Layer 2 of a small transformer language model trained on English Wikipedia (9 layers, counted from 0, width 128). Numbers have three digits each and are written without spaces.
In attention head 3, each number of a token's query is one row of weights dot the token's vector x plus its bias. The head spreads its attention over the tokens so far by the softmax of query dot key.

Query weights of the head. A number n stands for (n - 500) times 0.0014.
q0 (bias 0.014): 440489447353514454471406562598400395460441564584555405623373554452449608461513450369557556420535375511454447433590473525543474474439557429518382517534307476444393469523412507491632623491549513523462527574550511590407467498406556546557468461418546667421516509462567552602494593579416531407507514507485494574443571608494505491483456532522398577516493325558567533425469464519489527434434
q1 (bias -0.121): 534541474395571393569543668513503453452361511343481560370417492639564435493595431357704512416556494435447448605512656457523646602305517520469497466340567591617464523491522598538642607500448525562569322343497569571552438512549581456453511465511531665595544398523521558580593537564435607515464821363533384446428419587517491505614455462618410321497396564482537426529652686407471376555452
q2 (bias -0.024): 319593402341449382546493370429482490468586558607436546509506520492536511461538634319489497524577500393297357540574460437494590515702450599744258619462372484423470542552756524477611527396514444561428506482672500466476461494472377579658592465455416647373508608473625335370751457452401606494548552490446581603430571753528515581544585488587615450555503451635548428524603449418446606368434
q3 (bias 0.041): 476575366393587383544583368578519364474573616662349618599588563590500616518508368379466703519514576500494374494575646509487429424553531436552266626580576573269419646507457474437578660547503416470526473522717549744612652381457531468661438472409577532492503489481657500459527687592376654563468397425433426664434651587407524591249398556521466642448523266647463567603574279478615509609482
q4 (bias -0.249): 650541302324512512413627335406590605623513424532330445468480587368497584639540484385420451550555447527361528559458362393452568711552474591503269584426576630619433473561568500429550559385416422583339444404536602310555500424410461503680358636387567433745616445332406246588645579616475700653354675589487612483439461516366585444455550519644473313476757595601559427474537576477532371456383
q5 (bias -0.015): 382352313413581655524516393385460395477387458513546407784448334532595574554339714633395387457562402616403492567773240553602254351368403342416504533592587402520343651677374427557330620537478496646511726479507453637631525680537607581472367684450480598483453576372345531321545447594624476583500114748454393576408267300206382547427472696404539523600658650611444341445558451735556558405485
q6 (bias -0.145): 577562594506494503388666477497543416467404526467638534376384543329708540417643319590408733466497712571604522470490549546601589527422503383528639552450681639531531470534603561427513530468332583424603334430558406338342424665487447550565463527413531475441528500497525344554509422337452353356722520422521565401518343506432447287574485354419446494352453509599392556715449535599497570550469
q7 (bias 0.198): 413512479521424506491515396521772607421303380436603447640443307396500566464475525632618292364597544575476515260646474560508153339420624391563723462411500552553516515267343491279445460508631305558598628400359399556406524462462529254418489084515267425335456509597473490395531485531726422222412353512420454534445615590462555556475407536381553529425633616562431659613483437539609534305462
q8 (bias -0.066): 709452474437468482484427761639548622365474355522483338473584632581427461583474530412445456503600337406324408423514430369372353323514530511306612564527448496546545466451430637532575454443474584427638452720472415468627487607575397409631451397481473326638383549218380387459526496561704345500500559515468430659529467634529381318374441718656472673347726398658482364554411396614572754379435
q9 (bias -0.376): 549755776523695612463833406372512409411519592430372731395599395529696511436397559545464551665634703447245562597449508259496404480500635555528337643267528348389436287766624628572518518630231465389548489511496473664457393404646363450585492418551564381553323584398515441524580640493291512458664526350584783135396457488569567544683500324634364313467579691479408511426563504489706626513456
q10 (bias 0.167): 435366461581511440644472618601400426465555295334511284563512597348560740472454432422469419466550648309351738531561570482374539655417214601446644493459557616441434512336433469372540343460404380443273583530375614488455430508623415724592372459464492698503672487488611390790525465429683780600618631663340729643484451560398478461570485504453500478616106190480446630533493206359529489504626
q11 (bias -0.011): 496654479467410476530531493370469500525658537475467512238287417364237262481625386504335639662432283594657520552558270299496605523610386565516412551739548312414620557418507540352453565476525639393482471568392674319609440460223575589524688560625635543584398616656377263587569441412595717770454471525688396562333247398609577325627311564615431366691282544568527705426408456541397528407567
q12 (bias -0.123): 504468598541733582446532566445708591436303425361571324580576733634471187469580558599549641594544766314445500667467366637677603604719608503468423526447455568345534662576583509527555441362289523367529496503599636754253350427606519603517865644417426486657571494492488629373482404543732108492558504704709534626380621610406503520549535390439545402587432559753376385599525700428515550380387
q13 (bias -0.011): 828569641541622647497641571579496691524633561482508812451651520397648678432414317720339518580663475479640841470731688408600356705409567520445571619484541157582671476341480456626600462394571492402596642667519406139784492811654484486560457676483644488633527402376472577483352669450420640624660699333552565168542427475467559628430297434692447508290431311359355543496290456530532336736480
q14 (bias -0.147): 460573377770388604385646584673595318479565267560397693463605687535496492469376622504591518568331661539419328660460431500341485644647353377862572540574342556230497507604508613624522328781524558528633432376384482374279657606673629641844813604639560449433610543500465459357597338207433496482585463992510484392514729417544606637756380354476595554392447435268583563251614407466573437481587
q15 (bias -0.002): 480404726411669643616602354603272486376416588727359750512401445375419594490425372299410585529375679219258604485468538516699332379459297500788359453784578395474585479513326611504540530579559463508623453544546665496623562696408492531574329374739622624298546619500578322554845267372445555259600554634389710496490468525500597436740622557640201203338444440399392677573504548666672407495500
q16 (bias 0.001): 457479445448579423561511447563447482461505609409657552553559547551463567558537393484473511458462483557447564538565530365572569434519509567560467549454526553536506493400583527463543502518431536495498536535580543538550547515637599474469598405497565542429513445454448508419575464524519435522500506479486468472499526536541528521508516385512548502605381418509557468573502527506497545402514
q17 (bias -0.004): 631529556577554572597527590588539529624461524464455542361357500433462377571521500705495439434478535595565583382417556581418533584389454524508671461441684572522635457469513496596435569491533339452560358413532523251487495571466465437478433591596497353618432420578351481581474305521586478512418438485513534375557349398512452324559494444323510500344506573552330467438348440519602515536418
q18 (bias -0.197): 359468616409399497533625565540513503519525453440680433363362497384560356455606419620593698241676438363540605620409620422524629390445558534520510312424538600490483471440633476455624438503561606715470340417378478690468506575736440381616550325404418388632449522384456378439484507425468592572487722329457491490380391510483511481564316382678378338507338603692639539494397550595459588536268
q19 (bias -0.120): 560532417524646428394637537261623535528471462649391503613550434223477489488510648428527467417401579404387500544557463375648552530539663517432512480260470500603529667653601397654521533516529461460567457599594435400619404494471491611397497414420430469422464556500338298575564566549412383593359549317531476438388651533474520544645426455646549509329399582484424447364562610570616489638317
q20 (bias -0.099): 494530712287528512523429692566557514503458381500500435490483519461243365430554543466425379426482324357646587488432514570542468626272589473493650377331536536421570541346682626454409671458500513556433610506521500572418494503524409602438459393753362475415518514843495509563665541503439439581463550525633678490427385405290528435500517690351545334561673529297441639409292338468328636515532
q21 (bias 0.062): 632538619443336433379448716544556648507467349311669579517461484782559696298416357661580586410612559947532588249507651768575277398328584387418783580343572481409744479374529439653260664678476667488707540530547544348733692549402421521246357417632393642530610472578452559387314575438532393554351321249401446405443459429482454504438466429410546649530649345540436316541189630549553713406627
q22 (bias 0.027): 533518410494479483653393584570189435511319583444515345547253599552592235495456621500523531542500268330622530511435555436497626516487478472295516440285582333461447369467506423613621483544533720438532349415512484605685473557510612415608592644564590447461491444425471570604451381394604552608577503493488419753444386412550417522475594663493408438500520635564568538405702573365286357496497
q23 (bias 0.140): 725626532429345436399541725664438407437482430613653385432417576367350572636615645603431504647439347543628608462536249647452533423603260314359672554646544601374564569358679386305524617347514640657602464415549352547440638652283699389719398466528628564676454333707405453523548484464551419464589641319533671594551508413487321406373302677483775635422572345641271645571507427537511368436521
q24 (bias 0.194): 714528608360613545385507601565686351320393549514450685504496315628223568517427508627508272706594415640354540408370396712332511555335458534548547403350413710491562651609238359489549270110296492794657536579609595644345520397415366500534194417626384433429390521561321671356589597478429302563380325642710562392493948228246358370438470454471538512557504389338500551324270602572574563514530
q25 (bias -0.011): 305506528482532546459518443475546479484399594590558492500465305421388677424368683396547355322327744150435598331417550792730552538422530524592440518386597348373508534562577324461477622468514241416424553374493661515293521433622489491557277430527386497503528516688660513574683570394422508536462618443547697362396854541380491589676508485395625283561368312453349726530192392414496469646366
q26 (bias -0.187): 276422636331630584497463567441551486682596279232589530537543500735392312571529384646325656198294363615278530478380504596353629392360562453479508539350681491414488541581634450643566339211508574314515449629378360581443542530531586642582338431467462380280681591305625409624560491400514454487642829697533528390392554492313535599732832787579515427551513316176604396372488452518332705772358
q27 (bias 0.002): 557522478555478470565459484522449505359310497577516618356414393653678588400506420390518769351393734500554556542514692423608439624443730606336480490490518346562473503421556516462527228518487586547512529654390494562573363567676569403491648625355432182462503418579505462330471406609525568564395384453524451752660326411509545321507615526414509513449465394398631429403350510423722719604394
q28 (bias -0.106): 424397455289911663369348431473771448533772632619520379721696682669376492363652628293500664565611488500573412268418463403278570661384608533488355378634608456243541689334567464542461620402458329696619489636626424566480784605398753500406839524381565395568388483488406479508396567586460377500443766409610453508385386524535382411468533460541551358587609337445622485301639319564515601500506
q29 (bias 0.131): 395562470496459346672468601530460568493496584431223582337512455406655156574469721414674326432675615654549703667513310713376544441504532375468548594721525383586578595496361487322465546483388516489668526528544773569574379400575523569326626341715516257497460440460357628783572537551688287730628646560522496379570616243651550564446560402571272481496644683425475386625415428721576592698428
q30 (bias 0.184): 451438212647308760367543326629459584441442431517640517746372334376541417542517381447618312512670668537420546432565867420508469636504433474728763519625603583488625543389578310445447590677508331481489560500372672360610496441630414400596307516497335548680692587492602573587378691561397500791552513573412516492379600779459540537192520681670324648484392496441475537563441263242588653429645
q31 (bias -0.092): 496472493529561530518332478435399522469482592384515602485351600611486295512454402390459386611443344278595528483536426423639408489693515448566173547441398296539433306829407426592534322488518365472496493187671549555560504496580481509514383556549746266480384753613551387636569788565541539588665405258476648713497492350165395652682381706440596440317587379660497525513468529450529688681437

Each question shows a short text with each token's key, already scaled and adjusted for position as the last token sees it. A number n stands for (n - 500) times 0.0038.

Then comes the last token's vector x. A number n stands for (n - 500) times 0.0064.

0 " ": 723590365478367444465585586478234690472572552543366559510407539472605428594880473520654438541394
1 "1": 672569440531361440409598571485250649468511605559600634435305493457614412582851524563688419578449
2 "3": 508440412524401357446544615435221698490566604522736642374355469470630438546870526518625469532395
3 "5": 319375432558418371440557618446217675482581595520616583362362468473651444563882530495595491500404
4 ")": 319428465529386368445599582485278647450573526498431573391389457439581392562813527537576531548440
5 " |": 456413492516391409426627547456286614448574612601319573389401486472600446551909552531597494499479
6 " ": 729454526579342422457571589482246687480598623555294391381437468436619461559888511565630449533419
7 "0": 729499585682416401401619544457314625472539642535576350419432459454577430524852544564667478596438
8 " |": 568435585568401416422629553451286622446576617605680404429424447460598451553909550534599487505481
x: 455370539581442431627345542522535488493477556496514520498459533431492478587521489517468474493483499533432547444668518484483471527586530422489568362497518504523600392489436459459503365479722468427594488446549576529470465555574422480405544505598482441456607460474655595499465470544614569483482477533356468471555511468468331523600489452504444519513442478530547513364538703450458417539449
Which two tokens does the last token look at most, in order? 5 " |", 4 ")"

0 "\n": 694623370461377420419562546417353689448563579531378509493377557493603448581863567474591450582357
1 "|": 627566407455430427450605530455340565417519645629571513475428538510634458593840510514534497545460
2 " Inter": 520542439509423476402533618441296653461473596564625610411400459469577456616771473505501475600485
3 "im": 399449459516400460448548585442268577500532550502562568432426482514639484561779485618607489538364
4 " F": 282342438583399478475544523412275670475492622519452521332381515477622405594813498557619441543349
5 "ly": 461389558479378477347551628427286612513568591516379538417428480440659422574725478532609365532369
6 "weight": 557396594602404544478547608382318618516611586481362472387431440546595464605770540518539479571404
7 " |": 697407577568372420419606552425293644444566606604529463400393436479617435555897566537598460538429
8 " ": 596571589611347442452567586486257679467586626554791423427456426444632456552868503580624443554395
x: 474386560530487433555393553533459581364505538490596547469431589545533495611499525456557529503384430520503568480483514496540628559582430327513565515457547471486520458458432402386436424508490447592610557376604537421617375538490498356400465516669490541429524383497729486495473498594604525465487498497423362433569536483554364604527462551482445474514522489513625545435427473412522362475504
Which two tokens does the last token look at most, in order? 1 "|", 2 " Inter"

0 "2": 722618366508366354416570628452193657472578617521374597459325492526633405577954556516613434551402
1 "7": 717537388531375373427573604448185696457540597533627647427310469496641427563929576499616456514412
2 " ": 531464387489344464485574602500226707454574568536788620430397477457631413565867480532650465570386
3 "bat": 425496439531414498396551617440320613465596602512578603426398464493633469605783495524612534521450
4 "ting": 384430527499469484434503596412364617457581561513477563420408455488596413614710511546543485521461
5 " average": 410375538579430521424578560418317636515571535535391517389421434535602475550778489523568494597365
6 " and": 572395536521391445448575573396350673477542579531382491455379445484605443576747475551554446563380
7 " ": 782491578608360465457586589459250703437579639550541387409401458428648435539866478564659444541404
8 "7": 577583613736374424410605581424202683442556659557726381441468437452622450529883533533653443563426
x: 494365474548468441648424570614555629392452553498550557389393555425361496527395448583448541534537477564618555474520608597485461461608451309486435524467549542464648539413480392282438543493476584489507481560592484513422489505518498412433487440502463520460539398454586496488502501584668580532431445535311387447517512457581365652462467483514476627598524345537385548473461436431507461522500
Which token does the last token look at most, and with what share of its attention? 5 " average", with about 30%

0 " sign": 577621357523433475409487580385319582514593551592391534501412470506575506583782499525585507586399
1 "ature": 622603440505430491440523613366327592540531557530492580426405467461602442552764511514575491568425
2 "s": 524475408486384498455559567440300699496579507478655602424421476489611404631734535570558431532416
3 " of": 429483499486407445487561556439367611454548559564589602404419492477596434607759462562588496543409
4 " the": 377476550457384450436536528455339601417585546519492558425377519495637466586735440541565484545430
5 " festival": 431388517496424501436509640449364596502571534561419518420395421440651431609753465486551535616454
6 "'": 630462556574427441446616671498280604464541549555396448420399444499554408634814465535536520588382
7 "s": 603458602553411458412543583434315631461584555512478417467420479448590423633717501548508498521402
8 " programming": 580462603582457521416528619393333609475579548561577402431443438498615440597722522547531487604410
x: 474559501634495466570430593453568583455480403596456394550462526592501584663327460498496440501499558537553489426520457688581516573499475499452522533477363495503529611454486447384445565577420601562528487467559490476577436629525548533548455548532501428401444438464680432529449559561593441528516482481177548411614589540490469478542579393556512502582418484477552530465396562443477409518457
To which token does the last token give the most attention? 0 " sign"

0 " on": 574586380458418456422549586430304609438541567569404480464457495488559450619821488557535493529417
1 " debate": 610578440409426478425537664438358578504566512581531514422449484468635461585715516506566479596485
2 " and": 505557459473399431437596599424369660489520599498635571465445509483603429612759470551525465550396
3 " research": 443477451497434488434537630406316617507534511556605596359412459500605453567758497547550467588443
4 ";": 352503469484427395441641596502341579491480607558442617384383536462592450618855486585572502514424
5 " the": 445438547478429457442571528438336523416534531536443542415370495490635437580768441537547492515421
6 " promotion": 560413554532441522433529590396351616521602565567377461433430451503627477597727530535492493568448
7 " and": 628435535528382434428594579408376655498534588522521446463433432490592433597756469558525455564363
8 " investigation": 598505602572441488397530632393383629513549516547606424433428443496593481576760511531561454556423
x: 540481537543511546600465519440499588464424439590544422449423537508488587659332508542604515531452468420490430560517493497507626606465533551475577500489332468572399506439449450462443430451408431511418473574583624417619575548451398542527430459533504408541500550471664496428366557479611524448464606538289482500499624466451416597550532542460621545523373401492487522552424469490530433545370
Which two tokens does the last token look at most, in order? 6 " promotion", 8 " investigation"

0 " Fu": 619687359499432466407510556429281663464497612515394519524377501518560468625830473531606459528401
1 "ry": 582606388427410475434497617438332598471563543489538578457445434490582410582731488543601439549390
2 " F": 548454342523412470483546520424262669483488610520719664392360519476613401584813507558633448534352
3 "ight": 411477469493449494431562644413252640524528535518602612358415445456642406542730509574555471563446
4 "ing": 369405531507450492443527605459308604470576558522487582414390428498607417584740494566541455524435
5 " Championships": 424364486540382487471541614455378684465535544503326532375366430461616451615805528479553477595427
6 " ": 693453536554350449443579586480245676465565593527295409374434457475587449554872452576609454582374
7 "2": 716471585686391392388575589477261631477543632534554372449428467446600444555853506577620444621453
8 "5": 580594622663381376392538613457197696471582605522726370448466410448644483561873526491594455531419
x: 559472500519485438563459550536571665327437558503556467467455567466365511473389423590512579558502489478581559409616634535550491536577476449568454500438520479473684526458493206473440453484373568486475399497538609491402523491449516487473423444488434528528480299423674580568492486610685482522459433494333457518482567422594458596511439499470489604639420528516383576554508560505471483511488
To which token does the last token give the most attention? 5 " Championships"

0 "ise": 614600426433445475439536612413279612491578518501405540458444519486668394568733487553579442530418
1 ";": 645636396459423382451629605511304607478509611583604512464397538498578453610897530580555489492442
2 " however": 509535453481357492398581659431327625487560521561627598394426507481612423537745553507524469538381
3 ",": 390536433430382407437604587436322653457500573502603619419342555522574456634867510536628468503400
4 " it": 394404466462383507430600599452316564446531517534489543387406477487637486529725507501547491500405
5 " re": 469382501506410453427539586416319574517576573531395492364462469446598527568716511511611508502445
6 "sur": 541464534562465505436593584406346580456580506473468509440440478445568370575650416502565491517434
7 "face": 633414551581472483422561635380312594467540532508499428436385449496584412582752505479560460546416
8 "d": 536573564517445451431597565409301559487521507535641469466437498471635427535742475603592483549379
x: 588424400473424457667433361607549488428449474475516385451478372361461528447503467462617554508471500538554365490604548431517577557555501393555460519610470488556491545421389581478498347517488603513463430463575477472522641463453449422580531366510512511452532632475732501396467566666323486467537539479342366505573567541474427471531484445576582475603503523494499453453556413506462505410503
Which two tokens does the last token look at most, in order? 7 "face", 8 "d"

0 "wa": 574649399485392429423563621446256606458568549490420541482399484516595417572789463513635499522357
1 "cher": 579594362443428460414557669421315602461530540472513552432412439484589414549735490545597466505378
2 ",": 527604417422392416416602578444290653446520564506650589448374561535551460625882500546606459524414
3 " Sil": 394423427544388499433608605449281622463524615520630610368378541495536435581841442551667475478404
4 "vi": 350376523526403439432609632441257644458530617464450569401424423517584391587808456517665502503391
5 "o": 464380503480425490434569609435230583475550583529376461410416447473641465583761492584641491551410
6 " Orlando": 544346543535444481431590617406330650469583559522375460420365443485676437571758467480552451554431
7 ",": 651365553541385408431576583446309653443524589500514456417331482497563457621834491543606460514414
8 " Kenneth": 566478602584439491418618582417316623428526558530591368455383447523605457536766473544576481562373
x: 483476544529427539628276490552447453355505574594496442487576518394495534529460535558548547480470429524452475417634494600501619476554555542495556525492424442503510547456502433386469428477521529440456528538497541496574382520417508500513488571543470522463437521464743491426484514580608465440571528542233507557498452583484454542440611375509544498545439391442487495415393367504359529491660
To which token does the last token give the most attention? 7 ","

0 " ": 723590365478367444465585586478234690472572552543366559510407539472605428594880473520654438541394
1 "1": 672569440531361440409598571485250649468511605559600634435305493457614412582851524563688419578449
2 "6": 511444398538412368442541612439200696500568588532726637378342480465638450541885515518593460509409
3 "1": 286381442539385393440564612445189703476536623524617588351360443495664434569935535507634482506398
4 ")": 318430463527386367444601583484276650451571524499430572389391455439582392560818525537576529548438
5 " |": 458414494514392408426629548456286616447571613600317573390401486471601444552911549530598496497476
6 " ": 727454528576343423455572592480246689482592624551297393379438471435619462559886510564629450529417
7 "0": 731496586680417399402620548458309627474534644534577349418432458453579430525857542567670478595436
8 " |": 567434584566401415422631554451287622446573618606680405431423448459598452552908547533599489503480
x: 451367540580445430625344541521536491495477556494514516496458532431492478582519487517471476490480502532432548448668520484482473523586529420488568363497518504522601391492437461459505365480719467427594485447549577528468463555572420478406545505596481442454606461472660593497467467544618567481484478532357469471555510467466334520602488451504443514515443478530549512363536703450460418541448
Which token does the last token look at most, and with what share of its attention? 5 " |", with about 30%

0 "|": 635571395472422435455609549452306584426538622625421461512429533528631449611890495512511479537452
1 " Women": 630585378466383487413537632430369676497501580546501593456388499456590421597805469510584458557468
2 "'": 500489439528386435452611672485273585459545558562646565425375471535574428639832460529536523610356
3 "s": 439451484514395465406551577427290631474587563525597589383412513461604413643750519564510474541395
4 " Ban": 374409448512425464406538601429314632507521560531476576360392508494604459567712466552603520563448
5 "tam": 476425512506411458390505636380326638438579546490425549367436460453610480554701494564610451520392
6 "weight": 551399598593409541470545602385319607520612580486360467386436443546590471608770539524539476566408
7 " |": 708408583557377419428612562452279635458571633613537462388394433479625431563907547548600459517437
8 " ": 597568591602348436447573587487256673471588635559790422430451431450634452552870499583623449550394
x: 456380562542488432550389549542463569357499544483590546473421576551513497599495529448554528498383435519508563488477498498543634563565419344515556520464546454473526464459432423382419408519481439580619545381598533427624377533505486367407467509666482560422526411488726494478465489594598523461483500507413366428565543484552377591520461548476436481527510490509623555428418469409509357466503
Which token does the last token look at most, and with what share of its attention? 0 "|", with about 30%

0 "\n": 694623370461377420419562546417353689448563579531378509493377557493603448581863567474591450582357
1 "|": 627566407455430427450605530455340565417519645629571513475428538510634458593840510514534497545460
2 " Middle": 510539442481375518418595604465359606504540575490618612453386526453574491542777479506570474562497
3 "weight": 417486467555390548491554596393317608517609574492630589366388488538607480605766535525528479578407
4 " |": 307469459511347422428591556426297654444571607598442597371367473500635431557906580535602448549426
5 " ": 447412490579325436457564589486255688467586635552193441377411471461636450553880515582634437558391
6 "1": 676413552698359449409618537475251635467520629564349381446400450441612429555851532583663404609449
7 "8": 752525606679393377442565568444169679497584602549587355425410423443649472535886538554590434538405
8 "5": 565621625677411386434573590450197669489574618543756385449465433434656456557886520524593449527394
x: 580438473541539412529452567515561697316448575455517513469412467435383517487410497539454636537465515495567522405668607591511528543566458356525434470531573501489650526439469251417470427518410587522526463532557519478437521513450531422434447445483486565555483260474675533487494481565676515518484456468347415605515577422582426605526416480510512574587460524509411558529450510582538464480476
To which token does the last token give the most attention? 3 "weight"

0 "ca": 600618402436462404470564609430274587486569560507440551501425463497636424580744487538593499496383
1 ",": 638632407401399421423601569446288646440519558507561513479396567543548461630881497546613464527425
2 " the": 544564474430407460436553523450319547425564534529577563413384499500598434604776439526558482522401
3 " Province": 438472471453428464489562608428369602474574555510612585420371447491642437571760452483532541579413
4 " of": 358447508540388473448522566475342604396574526527476579430445471496574480594810460551569475546454
5 " ": 442384500531354465440569588521255680456558564516247482371413470450607449589872447525671466557407
6 "Luc": 581376543622416465442604613445262662422558540482395451339442460512545416584779437544617475498419
7 "ca": 612465566544474415440585602428269592486570558499514375427400446464622426583716453538610506506397
8 ",": 565395582551378426420571585454326677433511583494637406439324477496556468638831482549610472534427
x: 506412474517421454585405661432565456497423504531518485482501563415416530478531416538636459483415499550509573477441463557457518414519443357513566494375429508470610419493448403468478318460476435508533559426469551487501509504440430505489550483556478528407553540522637559500465472417630441473501467456313553583498433510445415430568539447523577474521487464482434527315447598305556533506546
Which token does the last token look at most, and with what share of its attention? 1 ",", with about 40%

0 "5": 718623352506406349435598600473218665463575602511392600481317503512673413598951559511617477532401
1 " lb": 634576371530409524419567599385319653471582582510516563441383518552553504600784495562575473563435
2 " (": 520546367514334445470597562476220668436574652563749633413413473515563457582903470568627420561366
3 "1": 330422473622353470405576544465261640450538659584616598430337471467593440557829521575645397603469
4 "2": 302372495608381405438539613424217668462570646545404492370364447485609477536832534570620406561402
5 "0": 469371515642334412412571613450186655471585599522273413335381384515614427549894574518634404513359
6 " kg": 619429550629382484481548643381289656510552592437325437302432380559535453596825538536595439608378
7 ";": 667366577598401424430581615465250644488546625593560458406410419505536505608891538585581439533444
8 " ": 592564599601371455452551597466221686465603648556789414409458426460627449560879489574617453539387
x: 464333568546500400578400568507467597368501552484627549496453542537524492587499542474556504488416399492541597490478461548529668491562423356526570535485541447502561508519465390404446445522493513602606512393587517435618355551495478376399450489649496537421543411455714485465473491566645523466434505496372419445601548490563312624530438555480494458542509527529604505441409499435532367496465
Which two tokens does the last token look at most, in order? 1 " lb", 0 "5"

0 "ch": 584536338436468479432532609435311608428550515476433527471448480509612408555759461572571481525407
1 "ler": 597589420479479455418539630433354590466548530462528559478450439469620405574754489540583479507427
2 " def": 539501376533414481432575597403302539518573563513640602406385517477570428561763516547610448560412
3 ".": 345464437463338443457597590443347662484494550547612564397357489448570430573836537483655504489362
4 " Joe": 384413474521472477419550583441358597446577516556495607406380485489653456558737515562537441539401
5 " St": 446399512562400463465547582426285631468542625549330428323414487482607408609779448543573466545381
6 "ri": 578393548532448441413565611443256607463523560506408419416439449468608481569800456572648474485381
7 "pl": 613486614567443473388531550376272577471525564544503431365459465517570396594731504558642521557393
8 "ing": 579490579578457473433546606447316598473570539529613364523424420487605432588755508553535466534424
x: 547554447488443605718499516589519458466435529541467530472484459412439573608485409494436452516549517544538413427688490458490525494527451532447442465548319526523467530413450414491535377544473556564503388443539541481520586559577461504452503481476496443531476434415765530462579468620590460504537522510320550418540550575430506523605469510538703488557492530505544502500349507402417434443411
To which token does the last token give the most attention? 8 "ing"

0 "W": 628627307482420444425596571426261672460556576511382559490392518528590376555842444523589423552383
1 ".": 688543381441329422456596608454316657473523592539603569459361487464590408587902531485650475496344
2 " Dur": 525550453466377468386523562452342594495522570599603629430411567452594430612720449504617533551450
3 "ing": 393470514514377445439528604484356582484542584554594597436422515451621467597751476544522499547428
4 " her": 411443495497398477418609567416297603518559528475513581401410521490610501572759446522559452539431
5 " first": 447390561522434531371555570447326624473561561529402480428436518436681450565724483554505489594423
6 " year": 560391553548372495365549639427289672554604538524334465399377454511652442536842475516546483593404
7 " in": 679456613534393380400482633449264607471530580557499418436458402430554476627784488531558505568380
8 " ": 606514583556361461422585593503270702452554596507755395426415449454596446563850449532638483565404
x: 485475557535449424553468541434510538377457539547624552459474625522490489587557497462568456410382496531508536499454505490507575530595468317548502496465561465435501424583450401366364425522414384570546603417604543493604353533518401435415497520676476590429506476465738436452550537598619536524444500492460448457521477517450338669527533452520508519534488525508562617464482455393527442449446
Which token does the last token look at most, and with what share of its attention? 4 " her", with about 20%

0 "ia": 640614423442396448479582604488266623503540560471425538516423448505641461605803469506566482500430
1 ",": 631629413409405425414596569441286647440522556512553510475403562546553464632880490543596466525430
2 " Pennsylvania": 580509396466400494447642643438329659445573600495636608397369434562658417550844437512578466589405
3 " |": 349539413484387418418643555464259610445577619601610599416419501499613423545934516534600481493468
4 " June": 343422506534393474426615558483336671435597540508470566392381492522676457569810485538609542565399
5 " ": 466410471523352451438619591474228678477577578491224451368452478478604418535860463544628470552392
6 "2": 646405553662381401407588589468262628496544608532362395411380461420595429568826539572640451612471
7 "2": 721517599646378368408547623450176681488575589527565337410427408446626461562863543523623458547432
8 ",": 562426571561372410431580581427324652445510593492648403421341468495554458613829512539622445513415
x: 502453421482408428657422613457550502451434539467532415486505568414399528499483421537589465506465465566491564450448429547417499419508435352488540481384430501484655443500471337490458300472450464523495610403457554467509522521473423526458509553572471538390548515557521568532481500413635477470481480511363465557558437485450400418560530475537598491594493492450410520292472543321584502500561
Which token does the last token look at most, and with what share of its attention? 2 " Pennsylvania", with about 40%

0 "|": 635571395472422435455609549452306584426538622625421461512429533528631449611890495512511479537452
1 " F": 700523339519410466486531514405289656464492604541575638461360556482632420590801503572588437554349
2 "ly": 527549465459376469365547627431280602513574582523620609408449514435675421566731484539592362533369
3 "weight": 422485462556394547485544605384321621516605587487630607363393473533601469601779546522530477564405
4 " |": 305477455505373416447614557449279630460569612617431595380384467492620433559912551549584455521442
5 " ": 447418491573337438465569590488255677467591625562197444384413470457635448551877506582627442551396
6 "1": 673413556694367449402620534469251628466523631569352392448409457437609426555847525579660408610452
7 "2": 729523602674395374422563598427204670494567616538571351430428443423640472535852543549612413555409
8 "5": 566607623688393384411574593438186675479593621542749383447476420432658451557902550511595440527393
x: 581450492536503423559446538536566691322448558451525506462426505449372507502400470564475609549465505497585530442672605540528512538584461345533463477516529503504678538416469222426451408516426603483523446519551520487436516509459547443421424453480484561548498280450662562525485474576698511494470438483309409570536582413590484640513433475496484569609449521515392546529472529552505468500468
To which token does the last token give the most attention? 3 "weight"

0 "|": 635571395472422435455609549452306584426538622625421461512429533528631449611890495512511479537452
1 " ": 758518397520349399463546575512273676467569574566648592468393516462651461588883483547609451542389
2 "1": 499493461585371419418602540497283628486498595560721640439315507456637454581858523575640420592456
3 " |": 337534423496369413437613561459289633450568614606617603411392490492625441567922550529592455515449
4 " USA": 309399457513384463471595612433342694442525569512469592384329450529659446589789505503573415602377
5 " Car": 434352502590419470458572583432313654488507585500364489340375470508589422583792487560617453508420
6 "me": 574408572534460496423558613438264606440521556489401424417408414508611437535747469513565517535424
7 "lo": 625471571548452437401555601408294656460558606459524380410446431434632409592765453531606474570396
8 " Mar": 586538605635400441442567526452309642499567557504650365423459470478614456635796499564671478474394
x: 436415486450459444458371574542499442549454534503614468568434558429486433685450484510535469488494445508521499430545423463558503468519418531466406521537502513606376511520453610358396445450534497467470567455544554634600411508388471600498478452599419577587490472585579509541699478535687481476499510571229335605479516545496388518529532396396506594515429368461435503511509389520608395502546
To which token does the last token give the most attention? 6 "me"

0 " (": 653620357488372448447627558452244638455553582539395509509446549526529466603866468555607431545401
1 "6": 687548385576374410418563615444216683470563641541606628439290507492602467584894537526622438560453
2 "1": 479426393540333413461533602448185696468556595522722630385348443522659487587892556500622462505414
3 " kg": 360440364574355501486550639392296650517551588434657574344375420559539453586818540542599443611380
4 ";": 361478473536400423433596607481269636489534603582418639395387471515540498609882527586567452520459
5 " ": 444393484593338446464545604455213703471615622556227429342412449477632451585880515540632443532381
6 "9": 658400560707400390416594581447220663464548632536359364370402435465597461559867535517629465548413
7 ".": 671477584614372472449564600400328686480521544566549460419412387468563446608842521486634464494343
8 "6": 574591617699419460386621610428246663422586638587681375421487401484609407557891534533650432545398
x: 519310446601420472613456550528522625365445590457521568434478565480309472523400483581572496556491455584658535523542528605474526457586478448501525527422558529514675545407524413319433459470466593433502541633609519474482560508565523406435503529510417508493528440404613567462501515637591492514478400578393365482596538392575345614431510500496490631499427436527462562573408438491474570490499
To which token does the last token give the most attention? 3 " kg"